Layer 17 of a small transformer language model trained on English Wikipedia (23 layers, counted from 0, width 96).
A neuron's activation on a vector x is GELU(weights . x), where the dot is the dot product.

Input weights of the MLP neurons that the questions are about. A number n stands for (n - 500) times 0.0015.
n7: 539,250,511,636,551,472,555,373,579,556,457,235,457,526,413,413,555,507,593,620,414,341,744,422,357,276,642,518,656,563,617,517,500,548,418,358,695,573,400,466,268,536,405,493,591,616,405,478,638,507,482,622,606,307,774,381,341,235,289,768,602,493,606,470,546,401,432,575,531,663,519,547,486,504,462,537,628,517,389,434,373,518,493,677,603,548,608,431,459,442,640,489,458,539,262,400
n40: 542,146,372,599,497,349,616,490,245,375,612,521,386,559,354,562,650,455,366,548,654,252,620,641,581,494,507,636,524,447,584,634,569,514,396,568,591,570,485,549,601,594,280,389,577,373,408,399,493,447,627,566,624,507,286,576,306,556,451,637,642,422,517,556,472,535,584,461,294,266,731,686,646,306,577,467,661,510,389,602,347,356,535,304,649,622,428,464,556,580,419,638,510,560,421,459
n79: 432,334,312,253,588,563,650,708,360,455,742,799,509,486,406,345,439,347,549,354,777,433,519,552,315,565,436,135,640,436,379,513,444,367,481,744,361,756,486,577,448,565,595,630,514,681,850,888,580,179,586,684,345,801,539,337,276,527,801,477,585,600,456,365,376,637,562,472,338,473,519,382,603,639,490,423,632,278,835,521,490,402,427,514,401,343,249,416,572,378,424,425,468,418,665,577
n84: 581,706,477,418,407,294,514,687,197,598,568,572,522,640,577,546,588,507,775,486,579,516,489,547,388,463,381,643,568,437,626,518,462,594,632,454,613,473,217,755,306,443,508,616,639,556,530,454,370,511,474,467,270,294,407,367,439,559,637,629,576,457,270,563,649,663,453,264,357,608,254,596,314,553,553,406,538,290,667,483,570,523,389,580,416,399,719,523,410,306,635,454,394,422,471,644
n93: 711,742,445,778,419,333,804,757,575,470,477,608,504,481,240,586,473,539,530,560,585,736,482,444,394,460,602,213,338,540,299,337,464,393,352,204,579,495,537,640,344,383,110,492,798,504,518,423,636,513,549,687,602,412,275,735,513,391,341,451,386,417,509,669,344,641,625,603,513,349,696,665,704,549,220,598,477,681,561,426,178,626,504,364,390,565,509,563,528,427,546,813,347,593,345,560
n96: 466,378,382,324,530,482,524,569,408,591,550,521,720,305,455,522,423,604,434,305,584,497,717,500,308,497,360,487,515,506,503,424,573,578,371,364,494,413,536,670,579,443,596,547,372,389,595,636,541,638,494,524,481,361,497,604,378,424,574,463,465,280,371,369,587,531,424,410,579,596,487,519,573,622,470,617,538,506,445,460,405,585,673,570,544,506,475,630,315,548,445,639,228,667,560,727
n127: 385,325,466,592,444,451,692,340,622,476,782,448,450,738,432,555,428,586,649,496,638,379,551,427,650,504,517,655,214,311,602,430,517,624,513,575,410,431,599,539,539,353,693,484,263,387,266,475,576,463,632,488,467,318,405,234,488,549,624,698,355,651,100,426,765,277,515,408,761,256,391,645,585,420,572,613,423,609,464,265,326,374,484,720,531,599,639,669,509,716,552,657,582,418,452,379
n142: 512,446,622,645,383,491,491,527,692,396,608,479,713,313,352,606,297,494,491,545,415,369,600,510,257,461,513,582,434,599,479,503,439,388,459,473,352,412,507,513,515,402,526,639,401,450,739,583,391,389,478,337,372,379,303,538,473,595,528,562,638,451,533,384,613,460,511,676,571,534,451,465,427,664,378,615,581,412,595,445,543,471,609,596,480,471,726,331,326,688,571,573,454,656,524,507
n163: 597,500,550,641,569,474,649,772,587,401,454,376,492,539,546,408,535,448,599,423,477,312,446,676,543,487,311,637,572,657,660,564,653,576,215,608,574,504,645,579,282,420,395,418,541,645,422,684,149,463,623,614,489,429,435,373,464,433,515,317,639,575,584,377,432,320,630,194,537,447,433,845,401,648,361,453,504,504,606,567,488,554,526,577,504,238,683,519,579,354,227,542,478,406,379,504
n165: 466,677,387,566,464,551,523,520,518,476,538,403,466,593,521,366,429,514,633,467,600,414,496,396,323,543,521,542,467,442,769,649,644,497,385,382,432,233,561,486,624,416,599,526,574,623,630,356,662,653,456,540,466,626,385,244,497,480,538,500,567,199,463,692,338,384,459,500,442,421,460,387,661,566,783,244,475,550,352,433,486,465,339,416,389,425,507,549,540,665,386,598,361,746,657,644
n178: 230,366,485,400,514,322,583,524,492,377,730,479,443,447,555,474,371,405,497,375,601,376,607,436,448,407,378,373,486,568,503,568,639,660,551,500,807,310,459,765,276,525,396,615,564,470,432,669,585,468,657,405,411,417,603,701,455,387,468,511,389,545,438,492,715,332,637,482,528,608,590,378,675,631,445,564,507,556,574,320,342,442,725,500,264,705,434,375,538,222,481,625,486,582,538,568
n181: 208,388,561,661,430,453,467,459,644,312,344,517,581,733,614,496,566,386,737,372,496,446,241,660,496,462,654,513,328,441,415,665,513,504,383,586,538,491,562,311,249,604,615,682,555,496,538,574,482,449,623,546,419,585,455,452,512,218,466,598,276,656,186,766,680,500,523,384,727,590,276,711,429,535,783,558,183,417,604,775,199,544,381,600,468,562,409,566,513,129,380,688,580,589,458,585
n229: 357,544,347,542,338,424,486,704,586,411,715,533,702,445,475,446,441,580,565,542,500,420,525,360,247,642,616,281,541,376,446,790,348,253,72,454,552,650,169,698,423,412,684,486,609,604,462,338,480,358,510,769,667,309,454,338,615,476,309,290,752,766,584,830,721,433,649,196,552,639,818,757,618,413,370,525,431,565,688,764,333,549,505,485,147,665,358,623,460,726,410,377,476,672,233,420
n246: 433,589,422,663,338,717,232,598,384,417,376,356,720,544,617,742,457,346,680,541,653,205,587,636,522,455,424,572,492,295,552,727,582,541,427,613,471,627,817,536,692,466,631,400,263,460,638,526,284,463,504,695,508,262,581,375,553,583,433,165,652,311,386,389,327,487,577,538,263,369,473,439,525,551,408,491,987,631,393,355,504,526,664,526,350,474,496,448,385,556,535,582,354,563,656,641
n343: 594,511,516,507,507,571,803,515,556,218,800,552,595,655,523,422,465,425,673,364,523,599,496,547,477,372,781,489,395,553,596,521,805,504,423,644,418,414,607,692,417,239,488,464,395,457,583,415,523,414,327,470,523,361,424,558,598,537,330,869,492,646,354,220,413,360,455,405,466,534,568,539,411,515,442,488,484,559,415,278,572,431,402,500,287,504,354,264,595,628,527,519,690,553,518,738

Each question shows a token from some text and the vector x that enters the MLP there. A number n stands for (n - 500) times 0.01.

"porary": 463,534,421,517,418,584,428,473,468,667,431,491,438,617,659,546,530,495,531,652,360,576,455,540,430,708,637,530,583,510,330,403,546,859,527,522,505,489,478,488,335,653,358,563,323,353,399,584,601,493,414,351,668,607,386,432,469,504,525,227,576,446,613,490,405,445,384,459,549,480,624,560,432,646,378,454,616,738,564,517,461,381,343,489,488,431,553,485,534,462,453,414,435,403,534,621
The most active neuron and its activation: n163, at about 1.3

" pro": 508,447,413,254,379,455,421,311,421,512,587,435,345,448,550,625,508,488,480,539,362,603,479,709,436,558,499,636,450,563,369,320,455,767,642,609,606,388,564,496,413,550,393,684,347,466,472,437,578,393,499,340,648,500,338,599,510,507,427,562,580,554,613,424,360,464,367,460,530,658,651,588,518,509,442,588,472,746,413,466,593,297,465,561,543,627,619,492,635,454,457,386,442,485,546,491
Which three neurons fire most, strongest first? n178, n343, n40

"ry": 406,529,320,348,496,475,381,509,521,772,442,296,465,460,558,571,550,477,456,571,374,519,530,565,363,652,559,554,415,630,436,494,523,847,588,659,453,402,424,542,373,572,339,595,470,319,530,590,536,508,469,363,533,617,515,497,700,528,598,292,512,464,661,359,408,489,492,568,446,620,560,737,488,650,483,531,432,615,355,506,518,491,387,383,432,427,532,553,507,413,540,391,451,379,592,441
Which three neurons fire most, strongest first? n163, n178, n96

" kn": 447,632,427,322,421,560,606,478,420,727,571,467,300,517,484,626,476,365,501,598,379,610,540,397,406,691,592,510,563,606,459,493,438,660,596,591,556,302,486,503,490,445,406,594,514,423,493,589,517,446,391,296,766,547,569,564,586,500,692,389,504,521,590,492,324,536,185,410,572,617,494,556,534,575,532,591,366,570,380,715,424,396,386,453,413,383,555,466,533,323,434,383,482,522,704,540
Which three neurons fire most, strongest first? n165, n84, n178

"war": 514,404,361,405,334,449,460,400,357,724,610,507,446,551,568,565,478,491,390,766,424,641,570,405,548,582,673,606,639,773,540,286,441,638,454,511,444,369,466,396,258,548,248,582,388,472,429,419,659,441,553,306,558,594,560,477,643,585,422,457,588,492,645,322,432,460,338,505,617,706,649,607,575,583,554,580,445,619,455,487,538,402,392,457,481,543,464,507,537,471,367,367,483,465,464,583
Which of these neurons fires most? n7

" second": 502,618,426,433,377,691,388,435,471,722,446,389,573,496,599,607,485,533,480,494,356,578,592,582,540,741,675,394,413,451,362,407,487,820,490,499,569,425,382,439,412,573,477,627,346,320,475,362,592,509,457,453,577,526,493,645,555,590,480,219,481,543,677,474,440,559,265,523,531,605,550,565,502,586,375,496,587,512,451,616,359,445,447,525,430,523,532,440,507,248,505,582,437,602,413,564
Which three neurons fire most, strongest first? n93, n96, n246

"el": 540,527,450,316,421,568,325,376,504,666,527,530,432,477,490,631,570,582,285,578,449,556,430,382,379,730,516,502,517,531,510,338,380,684,632,653,570,372,496,477,382,576,547,666,453,399,430,538,623,733,303,380,498,495,415,545,634,588,504,213,470,614,707,524,524,517,402,332,593,549,496,622,645,465,526,485,370,598,447,648,385,640,443,365,462,428,517,670,473,544,549,262,475,437,503,392
Which of these neurons fires most? n229

" no": 488,490,420,432,476,655,498,526,495,605,444,547,461,537,506,536,444,479,464,519,367,602,621,621,422,684,711,596,634,599,303,461,542,746,567,573,580,406,491,498,504,554,354,622,321,435,428,394,664,416,344,214,619,704,398,597,658,467,613,478,496,486,454,386,374,541,362,422,521,558,628,484,502,542,354,481,565,552,383,626,526,253,413,556,599,363,508,537,385,415,522,300,426,519,622,404
The two highest activations, in order: n343, n96

" in": 494,473,398,485,499,521,477,329,545,700,421,461,443,506,601,398,530,491,438,600,302,602,576,513,458,480,589,516,503,427,474,458,424,911,447,522,484,478,565,445,407,497,457,671,362,284,436,542,674,539,555,447,643,502,268,543,434,487,476,371,577,559,593,514,511,545,265,431,551,537,616,593,519,541,356,518,613,681,509,582,606,340,364,474,538,518,474,505,582,429,425,545,321,462,574,502
Which three neurons fire most, strongest first? n96, n7, n40

" a": 561,562,387,429,429,609,444,397,461,643,429,392,507,575,606,452,451,585,365,663,402,496,507,510,424,566,539,565,522,637,397,489,632,873,548,497,510,439,514,482,437,553,432,594,326,308,509,471,662,485,460,403,603,480,355,538,659,530,599,300,430,438,468,440,409,644,265,418,499,485,791,485,501,552,451,584,665,613,464,598,537,348,334,515,566,557,401,487,502,418,474,380,419,432,525,621
Which of these neurons fires most? n96

" G": 410,422,571,375,284,673,448,470,497,613,341,447,459,603,419,554,411,509,275,585,390,539,538,437,504,662,559,516,626,741,408,518,312,735,553,521,592,549,524,521,436,556,409,635,336,370,439,503,646,529,394,392,581,403,506,610,536,580,676,438,607,558,474,507,440,505,124,405,637,480,701,507,484,726,441,491,492,573,505,495,474,452,367,449,460,584,519,622,600,459,422,393,381,537,575,488
The most active neuron and its activation: n96, at about 1.1

",": 534,583,414,519,408,580,350,413,508,759,425,352,523,516,555,431,490,481,381,609,404,642,477,520,453,545,610,632,568,552,417,502,442,852,467,576,630,502,454,556,465,544,376,466,405,357,493,566,627,532,453,433,600,482,298,549,430,519,531,359,684,520,646,483,399,720,324,465,637,503,448,596,452,558,387,559,537,617,470,612,523,257,346,406,502,417,403,389,588,420,442,408,509,513,504,512
Which of these neurons fires most? n163

" Leg": 582,440,470,364,288,588,513,265,452,712,575,488,462,697,547,516,437,453,464,564,370,665,511,589,478,586,538,525,544,633,320,340,261,621,464,465,630,392,583,432,373,556,550,507,323,350,496,397,494,603,473,325,622,470,424,663,578,736,474,384,583,710,548,397,385,467,358,482,683,710,433,561,476,569,383,594,575,717,435,476,473,514,277,495,531,642,493,567,586,535,429,453,375,503,518,396
Which of these neurons fires most? n127

" s": 497,608,492,477,451,534,496,403,394,614,438,433,358,495,418,497,421,310,574,533,338,550,406,586,446,574,633,598,523,702,395,408,479,712,618,534,628,426,437,440,448,688,442,758,495,411,516,472,742,502,473,463,604,519,346,585,582,556,428,470,378,508,513,481,366,526,187,402,554,691,609,530,514,659,444,597,375,647,482,693,606,398,284,364,429,470,451,456,597,499,413,482,357,581,554,522
Which of these neurons fires most? n181

"98": 559,491,504,452,263,601,376,450,432,634,487,389,413,454,623,587,429,418,463,787,432,692,548,570,532,714,594,439,476,605,418,530,408,687,597,514,490,444,490,554,311,536,389,703,458,273,399,488,384,524,408,379,535,552,281,394,617,677,526,263,656,417,641,376,504,566,381,486,512,465,607,481,365,567,611,560,596,614,444,564,603,338,342,529,634,369,609,475,597,509,430,499,460,566,564,438
Which three neurons fire most, strongest first? n142, n246, n84

"est": 394,525,444,525,340,501,356,381,404,718,618,372,547,396,663,550,467,346,504,714,536,536,561,486,386,574,687,572,465,669,376,480,506,790,639,491,612,493,400,510,365,416,426,556,338,397,461,506,455,645,452,256,636,376,539,458,696,591,741,306,505,539,569,402,439,519,400,474,582,501,535,608,537,556,380,465,554,586,467,555,400,460,430,448,472,415,591,626,652,482,557,307,392,429,518,490
The most active neuron and its activation: n84, at about 1.5

" from": 534,470,453,464,407,562,428,337,498,673,324,534,549,550,599,364,597,479,401,616,342,534,499,480,454,515,532,550,504,412,457,533,382,890,458,497,526,439,595,362,425,523,464,673,374,285,373,566,602,524,513,418,632,530,327,482,404,560,521,356,601,476,598,440,502,631,299,511,550,593,597,521,545,571,463,485,609,714,472,631,548,309,335,586,530,487,431,558,596,431,482,464,350,480,618,489
Which three neurons fire most, strongest first? n96, n246, n7

" L": 478,510,434,335,344,656,486,445,569,633,530,560,429,525,502,443,428,450,278,464,449,553,319,401,440,588,612,490,682,729,377,549,374,699,550,592,573,456,576,373,393,518,539,608,393,370,563,513,548,475,443,349,538,465,407,669,605,679,541,354,560,694,518,480,412,576,104,371,497,550,576,504,482,655,420,541,455,574,472,608,486,450,376,340,625,588,628,543,630,384,480,445,426,480,604,596
Which of these neurons fires most? n79

" de": 599,543,477,388,363,463,455,342,470,608,570,496,468,583,507,530,470,443,416,567,303,634,431,487,437,606,450,572,726,583,395,572,336,642,484,542,659,497,573,441,420,541,360,635,357,312,437,399,662,550,486,342,640,470,336,551,657,596,479,449,633,604,580,486,497,464,331,411,546,607,583,723,456,643,357,617,481,727,554,558,475,467,283,500,499,614,373,665,448,403,338,295,430,412,509,528
Which of these neurons fires most? n229

"oot": 367,578,300,380,458,548,517,420,486,660,468,429,451,463,563,554,466,558,510,708,482,609,506,565,501,578,407,511,454,676,358,261,425,789,590,510,595,355,453,514,226,558,341,516,424,424,611,368,551,523,503,336,521,553,468,575,666,561,670,206,530,533,569,569,345,468,432,600,710,552,676,484,518,554,560,489,464,639,465,646,449,404,350,444,538,456,532,512,691,435,414,447,417,470,521,498
The two highest activations, in order: n93, n178

"ical": 543,473,439,457,367,619,427,286,489,666,622,473,485,580,669,554,478,551,406,704,360,569,564,550,399,544,536,475,490,491,287,378,452,832,535,430,539,417,458,449,309,637,436,665,397,374,379,607,537,527,410,383,548,492,505,502,534,642,501,391,496,503,608,523,301,495,526,488,560,512,536,700,491,648,306,422,524,717,473,553,491,585,285,375,468,550,558,562,556,434,552,390,449,335,450,625
Which of these neurons fires most? n93

"ump": 462,621,432,310,471,549,429,396,392,712,531,349,327,483,558,508,527,498,493,639,472,626,552,520,423,813,579,439,611,707,473,506,534,663,683,624,527,329,416,533,304,433,441,561,541,485,546,369,632,426,343,331,516,575,429,480,681,666,538,279,467,465,592,601,314,456,483,565,616,484,599,443,474,587,530,509,368,568,564,584,505,428,309,342,316,423,638,608,658,359,390,429,504,531,438,600
The most active neuron and its activation: n165, at about 2.8

" l": 511,599,485,366,313,450,501,436,605,564,572,503,368,538,548,539,430,341,328,484,508,520,366,504,490,649,651,481,574,676,421,481,449,752,571,603,494,441,616,392,340,558,511,644,392,390,558,558,599,555,423,384,489,581,442,645,705,464,507,376,497,621,542,448,381,580,189,360,416,672,624,556,452,635,347,552,388,473,522,619,456,356,317,397,549,528,634,421,596,380,467,464,477,548,608,593
Which of these neurons fires most? n181

" Peter": 463,553,426,443,463,541,464,445,534,646,513,370,539,560,511,541,392,502,344,701,382,535,482,420,553,647,560,572,720,538,414,308,488,740,678,628,528,413,439,473,393,515,379,529,416,331,428,520,582,543,463,454,510,519,314,619,490,498,562,263,559,385,706,445,583,553,152,461,593,488,572,555,488,683,489,520,452,728,658,506,482,291,494,467,482,569,491,487,435,467,586,277,584,599,531,375
The most active neuron and its activation: n142, at about 0.32

"19": 420,680,373,284,386,561,512,546,625,664,470,546,492,557,699,321,603,432,437,817,372,427,546,531,376,611,551,496,603,537,466,340,478,561,643,465,535,315,583,435,323,562,469,809,440,432,493,433,465,339,415,442,603,463,383,495,587,695,524,390,484,535,506,536,479,630,255,488,655,399,511,477,357,561,464,490,560,741,522,554,644,400,334,517,554,518,567,351,587,529,452,533,408,455,485,550
Which three neurons fire most, strongest first? n84, n142, n165

" movement": 480,550,557,590,449,554,432,384,479,746,612,421,449,450,667,481,539,381,474,664,476,555,565,583,342,616,685,535,686,583,315,425,512,769,652,537,465,413,367,340,346,463,407,451,367,316,520,505,614,575,382,362,581,497,465,690,632,590,582,370,560,483,715,393,397,596,353,505,499,548,437,593,498,647,337,532,554,642,377,537,449,413,302,407,477,599,509,583,542,378,409,344,417,489,481,425
Which of these neurons fires most? n7

" with": 462,438,468,521,473,566,489,446,475,622,495,502,445,559,644,453,432,533,345,601,300,460,489,558,544,601,503,549,554,536,438,441,517,980,550,525,528,403,473,492,525,512,386,506,376,290,447,436,638,517,524,332,508,568,277,476,515,544,626,375,514,436,553,452,396,523,332,558,660,525,631,623,454,549,504,531,494,537,423,561,570,293,452,601,536,441,560,519,580,368,441,353,480,473,650,503
Which of these neurons fires most? n127

"aces": 462,551,492,575,402,509,408,236,497,599,439,410,378,402,591,483,543,516,436,597,485,550,547,443,393,722,457,638,671,598,384,492,535,800,742,571,491,552,373,380,322,487,465,666,507,249,407,546,574,593,427,209,568,547,418,504,657,587,566,345,645,581,590,529,394,503,322,464,486,587,505,540,549,598,473,518,544,537,491,650,486,454,323,515,544,414,513,525,640,559,479,335,362,458,487,346
Which of these neurons fires most? n84

" which": 567,540,371,485,403,492,428,377,452,599,568,343,458,440,694,496,565,478,438,475,469,575,535,588,536,649,604,496,631,668,432,494,468,872,495,651,522,486,550,443,414,482,395,572,386,294,534,600,666,489,543,289,542,576,460,601,498,590,556,301,570,435,640,427,548,608,347,377,501,591,587,547,455,550,505,475,530,515,454,543,470,230,375,533,550,507,423,368,531,366,416,409,421,494,564,369
Which of these neurons fires most? n178

"m": 489,569,404,440,436,666,405,459,494,843,564,286,344,481,456,568,473,378,293,693,358,622,492,446,492,551,687,473,578,570,316,537,431,643,489,563,435,355,530,581,457,631,296,708,439,336,522,533,572,537,508,385,544,545,480,455,488,517,527,396,468,634,590,361,476,635,479,454,577,497,680,578,547,513,554,476,363,528,403,719,647,420,483,411,213,394,661,467,668,523,471,472,429,489,495,423
Which of these neurons fires most? n229

" at": 502,494,552,444,484,576,468,329,431,648,461,343,556,694,629,352,544,513,384,440,300,605,529,415,500,520,493,492,598,588,358,491,490,890,535,551,475,503,458,432,436,530,384,754,323,358,357,510,522,531,560,449,727,523,371,545,473,527,562,374,587,522,557,476,529,580,288,567,638,566,603,576,459,535,405,487,508,549,489,587,486,282,460,382,557,531,479,556,477,390,569,402,433,387,549,522
Which of these neurons fires most? n7

" He": 525,616,369,453,328,718,358,511,438,768,517,385,524,454,522,551,486,457,379,563,247,611,431,343,382,701,523,580,540,681,398,412,461,682,534,595,637,506,533,358,538,480,439,623,351,310,557,467,622,421,490,379,452,514,399,694,588,690,525,369,619,521,651,457,528,521,205,488,582,594,590,478,550,562,469,705,551,679,391,516,539,427,490,491,405,559,539,432,500,346,486,322,427,473,563,384
The two highest activations, in order: n142, n96